Layer 4 of a small transformer language model trained on English Wikipedia (9 layers, counted from 0, width 96). Numbers have three digits each and are written without spaces.
A neuron's activation on a vector x is GELU(weights . x + bias), where the dot is the dot product.

Input weights of the MLP neurons that the questions are about. A number n stands for (n - 500) times 0.0006.
n0 (bias -0.102): 157392420353626676694242229465781389379449619384657467334520751563561332407476432208437365527538492424476586492562424316617256289337532488496787816599569416441436388576544492496500504542579624753339626500585425517358598403390515500308443548451642545534670534631409407299403541354647675720
n1 (bias -0.067): 613523492455809623442328308489481608551340338367630576366603594469480527636631533408459648232526801453504532677504672776313496441541583660441480520633496414343508473479563375697485237380711636520618577412141512605410452496452381613634207536564616572534205366605450264712413511562576635590
n6 (bias -0.102): 632826278429686353643806634527481419390750323367481528585445614630488601707615359504525691385623407290595588362545488365553581437683441420390641752669578442488414551368527395642466587474382616473281450603696630448504615526480419327496417410293321660337589218530492496669304428431444464302
n16 (bias -0.121): 341579362507690461644413485562644507444442581554379542577330477368252347439456647397328508657318651366360397632281724527484326508306496740448369462642756563535433373480395541415544460715558526407623335558496558512464345644333518558798647534485489588472338457565452350754534359154511557586
n47 (bias -0.119): 322550405562599584532354743754319697219224547385535631512633437547378464454465428492605345504615533603338406449385655337425636444346520390520463713381751643483528564643632476382310539515492413656524316578527707376561823412779409689488577367728473541439562272174708593484476430410614520472
n57 (bias -0.071): 559561626637617469596196657566496209639344338592569374411462500507523236482680603542617390547382399563337477412633519702411365421388477580257585553650362452520545407334810388478733340622387459507534595544453415477507610263572755504485376635473386557337558610486720484746466476511664560571
n65 (bias -0.097): 412520662425711352279518458535402643496552486317503576350543437545420408473577594547511388438419441666543446424486847655401231507452400702397588514431422571425592553526787518577697528466403310305468493510349507570639654411446524397437471446362300464355581638728507665629653386647731435419
n66 (bias -0.069): 644298368580612470361656565532357492346560422590686441517329405516593533368659275254630530176516646570525407646583690530603425851646521373429607588811579496483426409378525479471363391281447385430483577804584711517295638357534567448534579350538437763709329181440537614687554565659483181554
n88 (bias -0.089): 546752392392521443676567545613656603500526515448466385808403500557366519485648611437322315568548468300335512614352396768440361469356531595488356399520577323549558527537245569367210417396167354310496508708567396356599336786437493537664449601555371361636313544719386369409414443530472637388
n93 (bias -0.064): 406629508477368318672601210716375504433469407349678480500628475667540618542531614326550428334693406661604355659530551589455410652492647548658549464801688504500500532500860275691715581576253465441472686720572414533323440511416204294254568723443485512508545492599508366558329547558548488382
n95 (bias -0.131): 547474469523398434516840230469535372457240318549254540642484213307327520603663329484216224627361557563440480535530610512545500401394730616516565647654257351459594571629575429438209580594377395417665477642773533516414432587715526617386397314508628621459293582658519458492634449465508560524
n103 (bias -0.103): 507431637625547432793768486454571603536647429493595422567693526217342522367507358552451680518462373345343533599417561699418493511676405353569526347615445389401788338527370518408528409562578769569579567525434414742538485385438695764661449544548510607414388376420426687429504394447460372316
n129 (bias -0.054): 443476508417425582747630492620686581290456411327689403322707547540261549801451317370788559484469594574608550629433561479526667318381790358315262587758523427431565459452451430714700197567135435652492544468500675559688699342363593413317359661496598454379381605354500621371397526536421479516
n130 (bias -0.085): 739710354554398496496675420420576428513253233252500222580257415643684247575648587526193601752591438380360548529707418758442541635563513684474291678367414410491303590550676504369412408591500491311543377466454232624529491525260675906504366435439566350226500508442593359665500623635610591414
n141 (bias -0.046): 427419474472416527606425518421558649419489653333630413546619642609492375557642312542597500312599599577418534431698518515580531627040533564563427478485370515442265456516533551424748464748403500456530286590468607359535769340481650489699493370541504402588245777369355625464474534431195526471
n155 (bias -0.075): 493631529267519255611324313687521368659458532415553456321453519550367504580422542666462360377414537292537548330479662441376568700564395607413690569634363579253658431580742575585482458424623349597406681426705522481555635497697524570496413649544297630617396545244465565479438560472577303680
n166 (bias -0.066): 697634605630340478500513417451616529487430604544360266413790491430556416312408576297637405368694518584470565715326424298307868393482206590403640687561584387616698639594555294662623566200223450449420434706594430574234799459731468642574538487388419383476443372362396415737487375458590517378
n188 (bias -0.155): 253517590290730353657505349274683415495562661519664328322450439891412193443344842407704671562487594265564024664430477620458685505354463292305411573687651428548419369208387355531676293483354631250491291651526411449457500666537414500467505555412522560302500315561776356313464596397592495622
n190 (bias -0.067): 349204356600769454659492543586508607315461536438614434571617241465459572248437607582332202551677558308284381327423792578467492289592435398436346346620557612432720500496428356642340266550629512347404583331531338454523423531565462523554468637291423562775661538696319733603601681480496382472
n195 (bias -0.091): 424401623497403458516639484620687671386675421401549565324265396569463517555612341520545534461283490314439235533647520558666532537676386520500676550431617560493278550349483663497461536513477543550603732422657369582468493462672557558538517339592697626551304424510477461631560561402527240404
n200 (bias -0.088): 434361496456558483529521338294582667612460622351431759530371582488314294576382346470283382609619496661294445605369554395483567333491400500571350412334579615530533711347417591810653468619330582807388354488544371906626571552445398699659646496399860373693474559464419583602600420309209596682
n209 (bias -0.118): 456558540406610362453448745563453420300592480396394462409456296348303473461646453628394782619416454608562607440367625686654708602616663559426483320451574389432598591443547264354441582604576372395520573569673581542333486357455590520447633554500594361513371481672424593520432702683493521476
n233 (bias -0.108): 514379514483235376329430539257258603214356674485662666354354252588607335573514642544636368352521377561401566532483680485552671529560624632384425667441617583477399406500424593326584584514539242619565677616503481470534423576328435490369671591500624274483332449393620611489587407635603416468
n235 (bias -0.072): 297616583359505417685334569586562689253528488500716457582462387557743508331533496334343402374484206492483534480460537738760445622769567436680465378491520438711625446610542363184711783612622442629588717520564383603428606468534630653608424492291683800393711429424373240393454419389377390188
n253 (bias -0.068): 563530524436610478479507486538517510902353535572507453453599676503475454690559623442319389390584453440318385328399805532602273511398330367542427489428540559500479605645423609569524439567376657500486666421368631522507756642821567449391606592367557475577631630385490377355270419469335632546
n254 (bias -0.083): 414440587567440569582390490337346569549439497393643450864356358391525330648524274699540358565467280555613507282497538535457352574464454741486280426346374507390486472658587507408656557513619469406639401738624511267367665507546454523673454441575397593424708523600425393609528494668379567493
n270 (bias -0.049): 292275496456600351384146631492438674689740739427389594699508247537350387496455531247417598389452448663487440541496571359891417424391285402324530736392584562390262404562408592599529443677672558466810578471322470530488754399458444488404280315526452685257535389524307668496622558339615661454
n295 (bias 0.011): 581507490526529084527375503510607322401470379581570549560503475517497713556342442594568601410669489524538517290654364316338574558359699386541482719570458392403415425540520368500421589549540426442408463517644320841656431539555680313415473367615594406461528364565440683610620544574569431378
n307 (bias -0.094): 519290574538593574368564235550558527465477562609657532322634602500408422583550329460862388423339707695647416373496731340504552413463461416508670812444657449653629375517457605639370728673699558571449361542492382698474488233556504398346607654580710500832431463515273595523449587461460373309
n335 (bias -0.105): 448728351581543449435365483461613639487573530400694532532696679331415434653400683635574563470331628667406433470331566401459233331646407653844245584441747136463509390491447395513504453508754303319690201448262678723231638458353450309674642323275441541391336307627301398396580407574716339522
n351 (bias -0.111): 481599710548803360576547635680606492492552485433410441440446616624461424385598578386243340688651655580597539620798634563651511682193295406508417620393434447593645354464519290515459507448376591416577564429630576231551535703492478622588616446523430311704405296412410784542434504440629271271
n369 (bias -0.106): 570326324654347454430387517375430448584681387281773722541250449378495324466430514428486514461258358729635224517449756374633521500367415613695518634258576804505535243509456323265427483398465267425190435504568394463521666381271483427877741500432424377643564555547287420387295565308387800738

Each question shows a token from some text and the vector x that enters the MLP there. A number n stands for (n - 500) times 0.012.

"th": 472511464677384445343316477472605191637285410404557450379489426538380463392587728528530662489631686513605657460670493565637455538629522438559403331258464233402645681428593482527610691353405350669312484492602526440669296444626580297603432537588623600535589522423819483655427393517680467374
Which neuron lights up most? n57

".": 285284450432376435447567314462576394702482430439476507425447511533611433514710590558506587632640802461588744221591521398602580487781518266522457360364464380503664505479532397585507728378589544559459609525509737341535362333626538269571442509625562493489573645435624351568391443352727429309
The two highest activations, in order: n307, n155

" g": 367397461541302528613418416403549353641422404479596519577455481458454573518658732307550723493566737270571754378528481541553540529603557357615438224511421268413705634595563599703369625324568604590356410532499665342667440377358627326440507468733726661485428592288608615385500374358610514308
Which neuron fires most, and how strongly? n103, at about 1.2

" Y": 481289298521371427588605551387576274677447639371318552522371391617518337382557805585404640596721737334517630431454512563650439626617408456575539201216392444457542608484467549705598670330537390587347489462440748321648354452457478386429578541490593652537629679394519584564494590408589495375
Which neuron lights up most? n190

"an": 442372265694084425334436451622582426650407441423367495457400534568423473539530561484577543643564784501522461510604620506512499557784435601535497211272505226461460615579645623517509515263442475565455485568501697405746400556425408238679741507550523526500616625528559238665358545394641502541
Which neuron lights up most? n369

"up": 492320355626319569483208354287516312663424421519520547622592558480555713477593696609510587551618781445538617445481481279636522579834566481583465263492441138571446531555351383540459736448457655585424366350374474395442473487563570276599659564724429546264628584462747503573540465509609322445
Which neuron lights up most? n335

"m": 597335374708368722524377422362472421559421383473416647259576407416318496639756736461577565545581765431378564468718445424673445662705439577397528171375418323483441522557298605502347563367421394529460536553399659450743378593439530153664630594554577687534538617498563422552478424424631444545
Which neuron fires most, and how strongly? n1, at about 0.51

"t": 328374303756218656541435462528589376729480491529425522623575402420403495447511562270542643601582762551621647556475463409570642583637524469288452328416666242515589393412337440580339773179504521500415456638332730422610509487546477269572712550613557671509504519413730517636295476265619506384
Which neuron fires most, and how strongly? n166, at about 1.8

"r": 462297416461368682526331477515634390608332380361550576709487464570447491345468796709630656582574700388654579465393488447646570703651470288474572288407433429397554719601324571594484665345425365572306562527334728472652355391491576211656493436671503711496398608370625528515353555400612522374
Which neuron lights up most? n155

" C": 401262338427324664562576393334724340627422525455404472577425311611462593519627660605501573433630699285556655468422612539842402607464427496580415212485563395502588423464321655621399639307621522690357367509427656384623392526361470355491586503515688531440554736464584531614610447396665484271
Which neuron fires most, and how strongly? n16, at about 0.76

"ur": 455432410647144561526331451389485488584583429392405641716444481515430602573406658653624481635674711542521620422675366606575542648804497369433435149412479232442522637532324553577363528400561452494365506576484773425545196449479632182690636480601435729361661497452565369486531478446611422543
The three highest activations, in order: n335, n254, n88

"\"": 443244456520315423470452490479539390765471402293471713536505413474565469614599780597513615666674818465551572393517579579645414575743552362502446272253445355347616499450562304557569549450492554595358669286480532458658409368484548269697441403556620627405506657450574567582567422421575396322
Which neuron lights up most? n190

"a,": 383303363432309520355588428436553416658462516356277611435400541630496548540660648567541521572540770433653520282581621610658469706744556424556442224382427465460495546396530601475490814342531465654539621485473515238524531347417495285580523518572599497397461705502556388512450498450834477258
Which neuron lights up most? n195

"ro": 572290344599364640356437448393546514492477316498523558486402371429400689373586844667540710636617707498548692426484435354589593840712549484592436254479521319390579595452401467598380634355264524612388468558348642431553349372466583294652660414678544675371638579508510416540494547252624488354
The two highest activations, in order: n209, n66

"y": 344363271672383512499441561388580561686469446512399402495323531467410514364638735535538534540612774409696567415536462607655538591589602505604314220434455494351698625544624510521535717223510469544334513536459570432495192327461720292468530405678621773358574617537528537478390433294692515460
The two highest activations, in order: n209, n235

"e": 400413284484424554473420508557629287589403418466233427613375461355373459462667643481636677521475664453509839531447501600656488652657494495298589340313443361461679704502383615681596750327483497725336611445464684340602503511324522375529420449499598680537597464482681512577523382382646529242
Which neuron fires most, and how strongly? n6, at about 1

" re": 414378387654232648576366482383646298569404576525372496555438544554568476508470709523452683692702696487533668231526339508633597640716445407470596403459507245336629526550409454598344484436462731577335417528643572404555296426321564262612578564610687637301573643448507479490600417289657494480
Which neuron lights up most? n0

"or": 407263349571269499461351582505572346699413596348319478569426526620593544458589557728549530492611797432578607446646536388662452588610449383581496312315390313420575924581491552490450573435476424676440491553527693353598332510563610317639496426525384627356597499501781199537447543527688326366
Which neuron lights up most? n254

",": 312334393497374571452549463464516385683500436420371574560449467656496434556719741532555561590621761355685592266463533538661528577769596349508339293507474409416620533362481456488573794373548436612560590443406443255571365372398480320605505528574629502330334676501615365608521475335809501364
Which neuron lights up most? n209

"c": 453302408766201611420511431443591388657418541528375394597619558424322445432541638315547590569532730310416592616317584485630544543560518484305514222375513346583646471604194660632399725158588584697421480575418759420675452481539343262551798496592600594415566582534650441626480448411530498382
Which neuron fires most, and how strongly? n166, at about 1.2

" m": 494408388561336550516532486310642392509334461458504497685456484731576482518691704573589673621526892375648674372600415361725481511595492333597471338362441289399580530674369481574435620398634484544345535395549531403659410355416519243583474455687521505709520594341596524431589504282533390326
Which neuron fires most, and how strongly? n307, at about 0.8

"av": 445205293537535569487310401310603304514455411590499565749528368621507448312749629491676622550584643381656498506584536389668306621639495395645469218335511395248411660503283682411454778399500474679506519457370704393567434493484581291627580473744523644390584697517475509454467520496641451406
The three highest activations, in order: n270, n254, n66

"ens": 462210436573513434427322246377673386625445402495469555588472414507455565425646566645649464585479698393600538520500521448694431653670469420517432284492493417484529747504368624550437654260570684661344580314396460435563500505409782177729559530697713674393576687412560540373459456387618418283
The three highest activations, in order: n195, n307, n103

"ical": 375234368597266384292304485435640404688375447335467574457574572494535713406530698576722519565614649629480535426550457506634512531666536495780320247435439344421557587693443524508591655330397481624412521579655509433539397441538612332613596496592634600253471635323757278644518421381681539339
Which neuron fires most, and how strongly? n235, at about 0.69

" The": 414322369580308580422383462435536376684456476418392523671480365503445573553616675596540658536579768403725650398520566541651670453685727431643270254287530394447555593461468602549410552403477565648318611532595521394558337407427438360425579415658712584401418564285620502627656444256687417348
Which neuron lights up most? n233

"ad": 406327359411323559404422651504552446490282439473489513685438520444342499301526638438690655750708735366572595442476385574636496518680425376675577337351483270402591623579493617462481628337536326620311476508417504313681424430617635299571652468655624596423511605499799338545361557564655489390
Which neuron lights up most? n47

" of": 361373315646365508461419371473695132520440454376350489577432591570624595457483628441475719674627734550525569293428429543683637684612706346623364341378396330376644606653536528638517516351443458595350618567582507480585394414540570361599480547767611523329388582492553366585392367408737492429
Which neuron fires most, and how strongly? n295, at about 1.4

" (": 442315304524275510515550388458509419672361440422367422550484475591506591454593726579427623626748735513368654411661555412755558656626455172563393235385471273454623458632473568569569462287593574584465680605398604417690447399563320371550582550528591475392490626489356475487504522324719422528
Which neuron lights up most? n253

" the": 407331389597246566385393425483596398619465499352422430569399443447302558571571653513503593635643832468672656340590568498641669516697618368718265212326644387482610594559401593578402511321440651601351575558626607468577377434364468291520549499637645611502457574294624504615586389277605427440
Which neuron lights up most? n200

" 1": 412290348457363597488510375438601312685453501356345373455400513687494414467550675622440521653768800405450509454584600647751589584691479318488449168367587314557548538544412622690539445266429465504505299657532675338611466512425449467558552380653652440291599570564712454525526454335597611405
The two highest activations, in order: n188, n130

" for": 389295319598189542591442476428693330560408598323322487516454559571647501506643584523499657620577801562381653284606416388774556644718550393652376374490407259470553580642462545514537475377429588629358549437511631434644412539500562290632506553726572511356401636405598393496510354372678366434
Which neuron lights up most? n141

" r": 431366392520244659729576437361672282550353606344399605701414413534514382482626717541578615573644643404500696341513408441727520672650438371494539370519412331490597638517327588592409682425510515595338484462540751285714454417419640186535572504649660628406337609401483567410427532397585465350
Which neuron lights up most? n141

"il": 424283299583525566440465411455734463707423476586254425588495307615267520259575617265625500593666676317489568553496515500602392652673551510743408261437523431522620596528266736602435503357449535758437444463498646412594346465295588277499485461459609655355657622518699576645589472325635531342
The two highest activations, in order: n16, n190

"at": 311362287510274483510469463468676509730421521382162506589573324522384427297510548316453682628657706339610465558479539475700484548575460394528459340515530324509734607614469552604428584205493582633369468509397722386636394590603506278401639459629660643583634607475801494418298497468686496399
The two highest activations, in order: n253, n188

" in": 447317352594350494508435391394617320558465492358327488550437524537625693529554604617389736656619843526423686429457517496716606668651537367526401236449518304545644432447411630656469507319527574502391458511564563432564263488550486275726507584597663362334383611488577381614521295349718488439
Which neuron lights up most? n16

" B": 410338319332212570683626476384606294568418441476352471596367323602375581455638773565527600489639696468580702469585607499716484434589493419575370267460542331379604642577481642724526565306590535626360440616422688399646403478402420384360558441576616638521422708340536619527372560449635420252
Which neuron fires most, and how strongly? n129, at about 0.95

" he": 409249422560236492591502519408678394649507448500423566527309512602519609458590721402396603584558684324583731396531456575544564529725544383622380373426536312221633638407520532546445608392531673656431586615575651343560252571403420221519559513629654681350472621457543485529475571269712279305
Which neuron lights up most? n195

"ire": 485293412677266388341407389434643422649329375318459491646481518392521621356489711573808512512623622415551540579550459580656589524752617452648511342534559204428595427591669464642661644189451520697350626408481618353466424494472462364639485490619679498239489533366624399489430535389714550383
The three highest activations, in order: n93, n166, n1

" to": 422240387489292497627497456503627327430509532375409558473332491564494630413588674507409741612629810521511696297594523351676612652617623414598342375407489310464627609534460540685618612329480618584434554484541640292542337566558550228592497480636603488279381571515597431439398380405735301398
Which neuron lights up most? n351

"ia": 348331317474264340297542487419521425645362436301300607472513487554472598391420739726634581602596666544642682413547427562792347625657498461572578203377366267469648396595438616653527599296519455572335546395448607351563432525662495418599690579749504718334526494505480463656487523464657386511
Which neuron lights up most? n155